Layer 8 of a small transformer language model trained on English Wikipedia (13 layers, counted from 0, width 128).
A neuron adds its activation times its output weights to the MLP's output. To switch it off is to set its activation to zero at one token and run the rest of the model.

Output weights of the MLP neurons that the questions are about. A number n stands for (n - 128) times 0.0017.
n94: 147, 151, 99, 146, 154, 161, 189, 203, 147, 147, 111, 132, 148, 149, 96, 125, 95, 182, 93, 138, 132, 117, 187, 113, 151, 83, 98, 147, 118, 88, 195, 127, 173, 161, 137, 171, 116, 134, 173, 86, 134, 163, 79, 142, 167, 142, 28, 130, 123, 133, 112, 134, 151, 163, 109, 147, 184, 130, 157, 99, 155, 118, 102, 140, 115, 156, 156, 94, 103, 101, 142, 107, 113, 96, 129, 163, 123, 168, 113, 86, 149, 79, 124, 111, 83, 161, 144, 96, 125, 101, 121, 125, 131, 163, 95, 118, 147, 123, 155, 145, 123, 98, 149, 176, 140, 163, 81, 104, 131, 63, 192, 91, 143, 129, 139, 169, 140, 78, 131, 126, 112, 67, 118, 189, 137, 185, 170, 159
n163: 137, 147, 133, 154, 246, 137, 115, 165, 150, 180, 159, 116, 110, 67, 138, 109, 95, 168, 100, 70, 111, 203, 125, 148, 113, 131, 132, 135, 153, 149, 101, 119, 157, 85, 132, 102, 129, 136, 159, 65, 101, 186, 135, 100, 137, 159, 90, 170, 136, 115, 78, 133, 155, 183, 108, 116, 194, 165, 119, 138, 171, 153, 202, 200, 149, 128, 117, 122, 82, 85, 116, 182, 109, 72, 100, 191, 148, 101, 123, 96, 63, 161, 123, 92, 117, 107, 148, 113, 121, 110, 116, 135, 95, 106, 56, 174, 104, 113, 96, 83, 112, 119, 138, 97, 110, 105, 147, 126, 100, 132, 131, 183, 156, 112, 95, 127, 105, 117, 116, 69, 110, 115, 101, 100, 97, 161, 121, 131
n183: 98, 99, 177, 109, 135, 127, 124, 122, 96, 160, 130, 74, 129, 184, 132, 85, 193, 151, 158, 152, 110, 91, 215, 102, 120, 150, 124, 204, 118, 126, 108, 108, 155, 84, 145, 143, 127, 136, 71, 135, 107, 80, 155, 169, 74, 128, 207, 87, 180, 81, 94, 205, 175, 129, 146, 164, 144, 127, 78, 133, 92, 103, 191, 107, 147, 146, 123, 139, 118, 143, 110, 94, 108, 96, 126, 114, 149, 61, 122, 125, 85, 129, 159, 113, 128, 113, 116, 157, 132, 89, 113, 89, 186, 143, 170, 101, 157, 124, 132, 129, 104, 196, 161, 117, 142, 107, 121, 145, 93, 147, 161, 145, 113, 152, 100, 124, 132, 154, 145, 128, 122, 121, 97, 155, 116, 140, 145, 67
n202: 128, 123, 136, 130, 168, 101, 122, 99, 123, 20, 130, 125, 111, 142, 43, 101, 159, 156, 130, 196, 196, 156, 160, 183, 143, 106, 99, 101, 110, 148, 126, 122, 62, 131, 150, 113, 142, 94, 138, 143, 137, 97, 89, 108, 47, 124, 119, 68, 148, 144, 138, 162, 115, 156, 136, 164, 198, 150, 54, 95, 157, 133, 91, 155, 141, 114, 105, 127, 160, 79, 186, 191, 145, 101, 151, 129, 98, 130, 129, 139, 179, 140, 125, 163, 129, 130, 184, 96, 158, 142, 118, 137, 165, 81, 103, 138, 182, 165, 115, 139, 151, 65, 164, 62, 124, 188, 136, 102, 139, 188, 119, 73, 140, 122, 126, 115, 137, 95, 128, 97, 118, 116, 193, 171, 148, 127, 131, 156
n257: 123, 91, 114, 95, 129, 89, 106, 153, 149, 129, 143, 138, 147, 55, 132, 133, 155, 69, 123, 128, 146, 84, 93, 116, 117, 82, 126, 129, 70, 150, 121, 133, 91, 128, 108, 116, 131, 90, 76, 122, 164, 112, 152, 122, 148, 100, 145, 105, 165, 170, 156, 176, 46, 75, 87, 144, 91, 143, 118, 113, 103, 136, 146, 165, 120, 142, 70, 156, 165, 58, 111, 184, 104, 124, 126, 174, 150, 151, 154, 127, 82, 149, 88, 139, 158, 163, 125, 149, 119, 62, 97, 149, 145, 148, 132, 105, 101, 187, 91, 103, 49, 166, 154, 176, 151, 126, 160, 111, 138, 121, 211, 179, 143, 145, 94, 102, 86, 103, 139, 135, 133, 186, 107, 112, 146, 141, 160, 44
n267: 98, 166, 126, 95, 157, 103, 89, 147, 120, 123, 168, 48, 76, 100, 141, 119, 78, 120, 146, 133, 114, 81, 111, 126, 118, 134, 112, 109, 92, 101, 104, 76, 131, 137, 150, 173, 183, 99, 136, 104, 200, 113, 87, 112, 149, 105, 56, 111, 196, 134, 67, 141, 76, 76, 145, 163, 111, 146, 148, 91, 119, 99, 113, 201, 146, 145, 161, 126, 87, 126, 147, 130, 137, 97, 91, 117, 79, 121, 92, 152, 116, 97, 173, 151, 102, 114, 162, 129, 169, 174, 148, 173, 151, 117, 132, 169, 135, 186, 125, 125, 136, 131, 102, 129, 111, 57, 106, 160, 210, 51, 123, 178, 160, 123, 99, 101, 150, 68, 176, 136, 125, 196, 144, 66, 140, 80, 144, 161
n268: 133, 197, 91, 159, 146, 220, 111, 157, 86, 144, 131, 180, 132, 134, 157, 217, 184, 92, 113, 111, 123, 153, 155, 129, 150, 172, 136, 106, 134, 137, 127, 166, 178, 101, 156, 159, 124, 139, 145, 195, 128, 148, 72, 113, 139, 124, 193, 147, 93, 110, 117, 112, 92, 68, 102, 136, 85, 89, 132, 121, 127, 128, 151, 140, 117, 168, 120, 165, 127, 95, 99, 98, 160, 165, 167, 123, 187, 107, 131, 110, 159, 57, 169, 149, 67, 107, 146, 131, 136, 124, 156, 99, 146, 169, 185, 146, 153, 126, 115, 142, 144, 186, 152, 179, 82, 106, 200, 153, 168, 113, 132, 116, 129, 111, 158, 144, 92, 90, 142, 150, 104, 155, 101, 134, 139, 141, 85, 79
n269: 138, 77, 149, 101, 160, 102, 163, 108, 153, 137, 103, 128, 91, 124, 236, 89, 91, 163, 167, 103, 154, 126, 126, 136, 95, 55, 116, 152, 62, 212, 92, 43, 73, 104, 177, 105, 169, 109, 81, 120, 130, 130, 137, 122, 65, 154, 134, 145, 110, 97, 151, 143, 94, 69, 149, 167, 94, 108, 145, 140, 103, 86, 91, 79, 67, 113, 85, 42, 121, 158, 155, 111, 85, 119, 134, 82, 134, 171, 143, 93, 128, 58, 129, 244, 130, 220, 130, 182, 127, 135, 76, 117, 65, 122, 194, 132, 68, 154, 112, 75, 127, 117, 133, 97, 110, 84, 119, 134, 83, 122, 178, 180, 141, 100, 130, 102, 134, 118, 120, 71, 146, 128, 78, 117, 119, 130, 158, 170
n303: 40, 147, 136, 123, 197, 145, 58, 154, 126, 139, 128, 169, 116, 97, 110, 176, 78, 25, 94, 140, 109, 130, 129, 124, 100, 171, 110, 91, 98, 137, 139, 201, 145, 152, 119, 82, 153, 151, 111, 110, 130, 118, 70, 161, 176, 142, 133, 94, 54, 112, 167, 91, 158, 208, 133, 136, 130, 159, 150, 136, 126, 154, 157, 97, 171, 146, 173, 108, 148, 106, 108, 128, 119, 146, 125, 161, 143, 77, 190, 123, 155, 113, 127, 87, 141, 34, 106, 120, 101, 159, 108, 139, 144, 132, 111, 94, 161, 167, 227, 147, 175, 129, 142, 181, 64, 149, 146, 117, 173, 174, 106, 129, 121, 145, 73, 69, 164, 132, 118, 144, 120, 136, 100, 67, 138, 123, 86, 82

Each question names a token from some text and the token that comes next. It shows the activations a of the neurons there, in the order above. A number n stands for (n - 128) times 0.12.

Then comes g, the gradient of the next token's log-probability with respect to the MLP's output, scaled to length 1. A neuron's effect is roughly proportional to its activation times (output weights . g). A number n stands for (n - 128) times 0.0032.

"ull", then "en"
a: 131, 128, 206, 125, 122, 79, 128, 130, 104
g: 61, 103, 117, 103, 91, 131, 130, 152, 139, 179, 150, 106, 144, 135, 145, 197, 128, 163, 126, 142, 110, 116, 143, 96, 138, 98, 108, 103, 175, 105, 178, 88, 110, 122, 109, 117, 135, 114, 166, 145, 147, 167, 86, 125, 159, 118, 103, 126, 125, 86, 129, 148, 167, 139, 140, 133, 161, 135, 86, 136, 122, 132, 125, 91, 151, 134, 104, 83, 119, 162, 103, 53, 145, 152, 95, 163, 142, 118, 98, 112, 181, 122, 111, 107, 151, 88, 200, 169, 135, 175, 84, 129, 117, 91, 103, 149, 144, 121, 154, 133, 122, 117, 132, 120, 153, 115, 101, 127, 135, 114, 127, 144, 63, 97, 61, 95, 150, 124, 133, 123, 119, 129, 104, 131, 121, 158, 123, 91
Which neuron, switched off, raises the next token's probability most? n303

"ut", then "s"
a: 127, 127, 129, 129, 123, 105, 130, 123, 133
g: 128, 133, 134, 158, 113, 117, 122, 128, 94, 114, 133, 151, 127, 147, 107, 101, 87, 127, 87, 167, 129, 134, 143, 126, 85, 127, 158, 100, 140, 88, 142, 171, 143, 98, 141, 144, 118, 161, 147, 124, 169, 123, 92, 64, 98, 138, 145, 101, 127, 149, 110, 196, 119, 143, 122, 154, 156, 162, 80, 159, 141, 112, 138, 137, 128, 119, 97, 166, 132, 42, 150, 128, 122, 136, 128, 82, 116, 129, 164, 138, 172, 123, 88, 104, 122, 114, 125, 88, 148, 97, 163, 130, 111, 121, 153, 163, 105, 157, 143, 153, 105, 110, 105, 134, 129, 151, 105, 138, 113, 143, 85, 133, 71, 171, 205, 93, 98, 114, 100, 165, 73, 141, 139, 122, 195, 142, 141, 131
Which neuron, switched off, lowers the next token's probability most? n269

"an", then "."
a: 114, 130, 138, 127, 123, 77, 126, 90, 103
g: 157, 90, 137, 120, 98, 103, 110, 113, 150, 116, 153, 102, 126, 140, 130, 104, 66, 124, 124, 138, 123, 108, 91, 155, 145, 111, 118, 119, 162, 146, 180, 132, 136, 168, 101, 104, 112, 125, 149, 138, 107, 122, 174, 121, 142, 137, 162, 116, 114, 157, 106, 136, 116, 117, 168, 125, 130, 125, 100, 103, 139, 132, 127, 125, 102, 115, 146, 173, 142, 123, 147, 111, 127, 114, 110, 162, 126, 226, 89, 125, 183, 228, 108, 66, 101, 115, 182, 161, 136, 153, 150, 106, 159, 146, 125, 143, 144, 117, 153, 122, 138, 148, 170, 121, 112, 126, 47, 135, 152, 210, 138, 129, 128, 123, 141, 139, 144, 134, 126, 161, 145, 140, 147, 154, 164, 155, 138, 155
Which neuron, switched off, lowers the next token's probability most? n269

" pl", then "ot"
a: 127, 128, 129, 131, 126, 126, 113, 123, 145
g: 113, 97, 179, 114, 88, 129, 129, 119, 129, 131, 116, 140, 124, 132, 122, 122, 149, 123, 155, 94, 142, 167, 121, 151, 125, 115, 52, 153, 138, 150, 113, 134, 77, 130, 164, 127, 144, 101, 136, 116, 164, 87, 135, 125, 126, 116, 125, 141, 166, 96, 65, 107, 59, 116, 157, 154, 146, 85, 147, 135, 93, 121, 187, 158, 146, 163, 110, 137, 150, 157, 124, 126, 126, 171, 99, 126, 87, 186, 153, 127, 123, 125, 125, 133, 174, 127, 112, 104, 117, 98, 80, 137, 70, 164, 157, 64, 95, 172, 123, 105, 126, 138, 126, 109, 137, 125, 97, 140, 113, 167, 135, 120, 192, 135, 82, 108, 178, 107, 159, 105, 103, 110, 128, 82, 137, 123, 128, 103
Which neuron, switched off, raises the next token's probability most? n269

"S", then "ut"
a: 132, 130, 130, 138, 126, 128, 133, 155, 126
g: 156, 118, 138, 164, 102, 104, 122, 137, 136, 146, 89, 117, 117, 115, 92, 155, 155, 135, 130, 130, 100, 103, 82, 174, 120, 118, 170, 133, 112, 148, 185, 120, 79, 134, 99, 106, 164, 131, 117, 121, 129, 162, 143, 168, 74, 146, 86, 145, 120, 118, 102, 71, 106, 143, 161, 146, 140, 131, 163, 115, 147, 121, 115, 117, 116, 120, 131, 131, 29, 164, 137, 139, 153, 100, 119, 110, 132, 122, 115, 76, 129, 100, 119, 127, 141, 87, 119, 105, 192, 144, 151, 140, 134, 167, 152, 75, 167, 84, 158, 143, 180, 158, 138, 145, 155, 120, 127, 151, 167, 116, 74, 98, 124, 125, 109, 107, 123, 146, 153, 160, 60, 154, 162, 117, 122, 105, 132, 154
Which neuron, switched off, raises the next token's probability most? n269

"ol", then " V"
a: 130, 124, 183, 127, 125, 119, 123, 124, 120
g: 107, 131, 67, 116, 127, 194, 104, 145, 186, 98, 112, 102, 125, 146, 111, 142, 170, 146, 86, 156, 108, 137, 171, 113, 149, 174, 132, 124, 138, 107, 113, 141, 119, 133, 128, 136, 135, 129, 70, 136, 92, 129, 66, 137, 111, 115, 137, 101, 122, 133, 179, 136, 192, 112, 117, 120, 98, 140, 131, 94, 100, 136, 150, 93, 155, 112, 128, 94, 116, 106, 96, 165, 176, 124, 127, 86, 120, 111, 134, 120, 101, 95, 124, 158, 110, 113, 106, 102, 128, 132, 117, 154, 118, 70, 104, 129, 77, 108, 145, 100, 182, 120, 135, 150, 220, 119, 100, 128, 91, 160, 180, 136, 101, 107, 115, 170, 110, 115, 133, 99, 100, 140, 134, 149, 156, 105, 110, 155
Which neuron, switched off, lowers the next token's probability most? n183

" Sh", then "aker"
a: 125, 131, 128, 129, 122, 125, 133, 143, 127
g: 129, 122, 155, 125, 143, 97, 107, 119, 112, 130, 139, 96, 129, 116, 95, 142, 133, 127, 142, 176, 165, 82, 130, 182, 175, 153, 133, 86, 136, 112, 104, 170, 167, 141, 88, 102, 133, 140, 126, 71, 103, 198, 117, 137, 157, 121, 122, 127, 81, 113, 156, 55, 158, 174, 144, 90, 110, 123, 133, 127, 131, 112, 135, 139, 164, 130, 132, 125, 133, 177, 108, 139, 149, 110, 93, 162, 143, 136, 85, 120, 102, 116, 149, 87, 152, 145, 132, 121, 102, 146, 101, 184, 160, 112, 140, 198, 195, 85, 100, 146, 162, 110, 134, 115, 133, 143, 129, 129, 142, 127, 130, 142, 105, 119, 155, 152, 178, 145, 129, 122, 161, 114, 141, 79, 116, 83, 180, 113
Which neuron, switched off, lowers the next token's probability most? n257

" of", then " Time"
a: 137, 130, 131, 139, 125, 126, 133, 128, 128
g: 156, 136, 146, 103, 126, 150, 131, 110, 123, 185, 146, 112, 82, 110, 88, 162, 154, 164, 111, 138, 144, 111, 110, 122, 122, 141, 122, 103, 102, 126, 174, 107, 138, 90, 142, 125, 125, 61, 105, 106, 113, 132, 161, 137, 92, 177, 105, 139, 124, 111, 132, 98, 174, 86, 119, 113, 153, 151, 132, 139, 135, 120, 132, 106, 101, 138, 112, 97, 124, 112, 86, 155, 119, 96, 127, 108, 133, 106, 151, 77, 85, 129, 153, 130, 115, 118, 139, 114, 107, 141, 170, 74, 130, 135, 100, 133, 172, 152, 82, 85, 171, 137, 185, 129, 199, 105, 93, 140, 101, 177, 105, 113, 141, 144, 160, 103, 149, 73, 96, 141, 110, 183, 149, 184, 110, 84, 99, 136
Which neuron, switched off, lowers the next token's probability most? n202

"el", then " H"
a: 123, 131, 134, 128, 127, 162, 128, 131, 95
g: 122, 81, 174, 94, 122, 157, 148, 103, 186, 171, 118, 161, 138, 133, 94, 181, 159, 130, 140, 138, 130, 146, 154, 113, 128, 152, 105, 42, 87, 151, 104, 160, 91, 110, 83, 137, 96, 124, 73, 139, 118, 112, 111, 171, 120, 90, 143, 118, 134, 139, 132, 135, 153, 129, 137, 55, 169, 106, 126, 101, 172, 87, 118, 135, 187, 133, 118, 131, 131, 110, 136, 118, 93, 175, 98, 115, 124, 85, 152, 96, 113, 143, 101, 160, 170, 132, 95, 150, 106, 128, 97, 152, 120, 100, 128, 150, 153, 99, 143, 132, 157, 151, 166, 165, 140, 180, 101, 156, 143, 178, 137, 131, 131, 121, 135, 160, 161, 129, 97, 118, 117, 115, 150, 86, 126, 118, 130, 126
Which neuron, switched off, raises the next token's probability most? n267

"s", then " proper"
a: 128, 109, 129, 127, 130, 133, 131, 134, 126
g: 139, 106, 141, 132, 77, 127, 114, 130, 129, 144, 147, 97, 135, 161, 94, 139, 108, 120, 101, 148, 126, 142, 135, 165, 125, 81, 126, 119, 129, 155, 135, 189, 163, 147, 111, 120, 114, 169, 110, 92, 25, 147, 70, 150, 86, 139, 109, 103, 160, 162, 109, 145, 126, 116, 121, 120, 150, 113, 139, 125, 102, 135, 73, 117, 109, 111, 98, 111, 100, 117, 119, 85, 145, 120, 145, 103, 100, 147, 146, 106, 124, 157, 169, 110, 164, 107, 138, 119, 136, 96, 108, 111, 83, 114, 96, 128, 155, 124, 162, 102, 113, 117, 147, 167, 175, 126, 129, 139, 152, 190, 70, 164, 124, 173, 170, 93, 133, 109, 98, 165, 153, 158, 161, 135, 193, 103, 119, 121
Which neuron, switched off, lowers the next token's probability most? n163

" the", then " exist"
a: 116, 122, 132, 161, 128, 129, 128, 129, 120
g: 191, 145, 91, 72, 133, 184, 145, 138, 106, 145, 132, 137, 104, 144, 138, 73, 124, 168, 121, 110, 175, 128, 131, 131, 107, 65, 143, 189, 127, 150, 60, 137, 119, 101, 129, 51, 184, 94, 163, 106, 113, 140, 137, 130, 158, 151, 129, 93, 128, 162, 106, 100, 126, 141, 127, 104, 85, 82, 99, 125, 129, 112, 141, 158, 76, 73, 109, 111, 113, 152, 150, 125, 117, 116, 140, 164, 146, 111, 134, 126, 135, 150, 132, 148, 131, 114, 105, 90, 133, 130, 82, 114, 141, 121, 159, 148, 124, 125, 120, 124, 161, 120, 153, 144, 98, 121, 114, 149, 121, 121, 155, 157, 131, 111, 129, 153, 66, 123, 151, 94, 126, 68, 97, 186, 129, 145, 146, 143
Which neuron, switched off, lowers the next token's probability most? n303

"ver", then " st"
a: 134, 131, 137, 132, 159, 109, 127, 128, 105
g: 148, 102, 155, 99, 97, 140, 131, 116, 151, 172, 109, 155, 171, 132, 110, 123, 113, 147, 107, 165, 144, 139, 134, 105, 113, 149, 116, 124, 146, 105, 154, 137, 82, 198, 103, 111, 111, 154, 105, 168, 99, 111, 110, 117, 102, 115, 136, 131, 160, 162, 140, 90, 128, 116, 163, 112, 103, 109, 134, 131, 74, 120, 132, 78, 157, 132, 103, 149, 137, 136, 136, 106, 132, 110, 126, 140, 144, 186, 97, 122, 128, 206, 120, 84, 157, 84, 133, 111, 149, 157, 143, 86, 110, 103, 81, 111, 126, 153, 146, 122, 151, 165, 140, 119, 144, 165, 66, 188, 132, 211, 96, 79, 113, 121, 140, 136, 141, 126, 152, 165, 97, 91, 163, 145, 161, 133, 157, 113
Which neuron, switched off, lowers the next token's probability most? n267

" feat", then "ure"
a: 128, 113, 128, 129, 100, 127, 95, 125, 134
g: 133, 180, 109, 148, 200, 150, 137, 124, 93, 139, 77, 97, 125, 126, 163, 96, 149, 102, 116, 139, 131, 94, 131, 126, 118, 136, 133, 174, 151, 144, 98, 129, 112, 77, 123, 155, 175, 149, 100, 151, 96, 98, 99, 124, 117, 171, 127, 102, 105, 98, 106, 118, 141, 139, 131, 154, 101, 158, 126, 83, 113, 114, 145, 122, 162, 107, 226, 135, 55, 142, 106, 124, 170, 92, 170, 130, 139, 107, 120, 154, 93, 114, 186, 135, 120, 136, 116, 146, 131, 97, 138, 149, 126, 103, 117, 140, 105, 137, 141, 174, 152, 74, 155, 144, 133, 87, 97, 165, 119, 110, 140, 130, 135, 111, 139, 147, 119, 154, 116, 80, 135, 116, 93, 90, 182, 136, 152, 149
Which neuron, switched off, lowers the next token's probability most? n257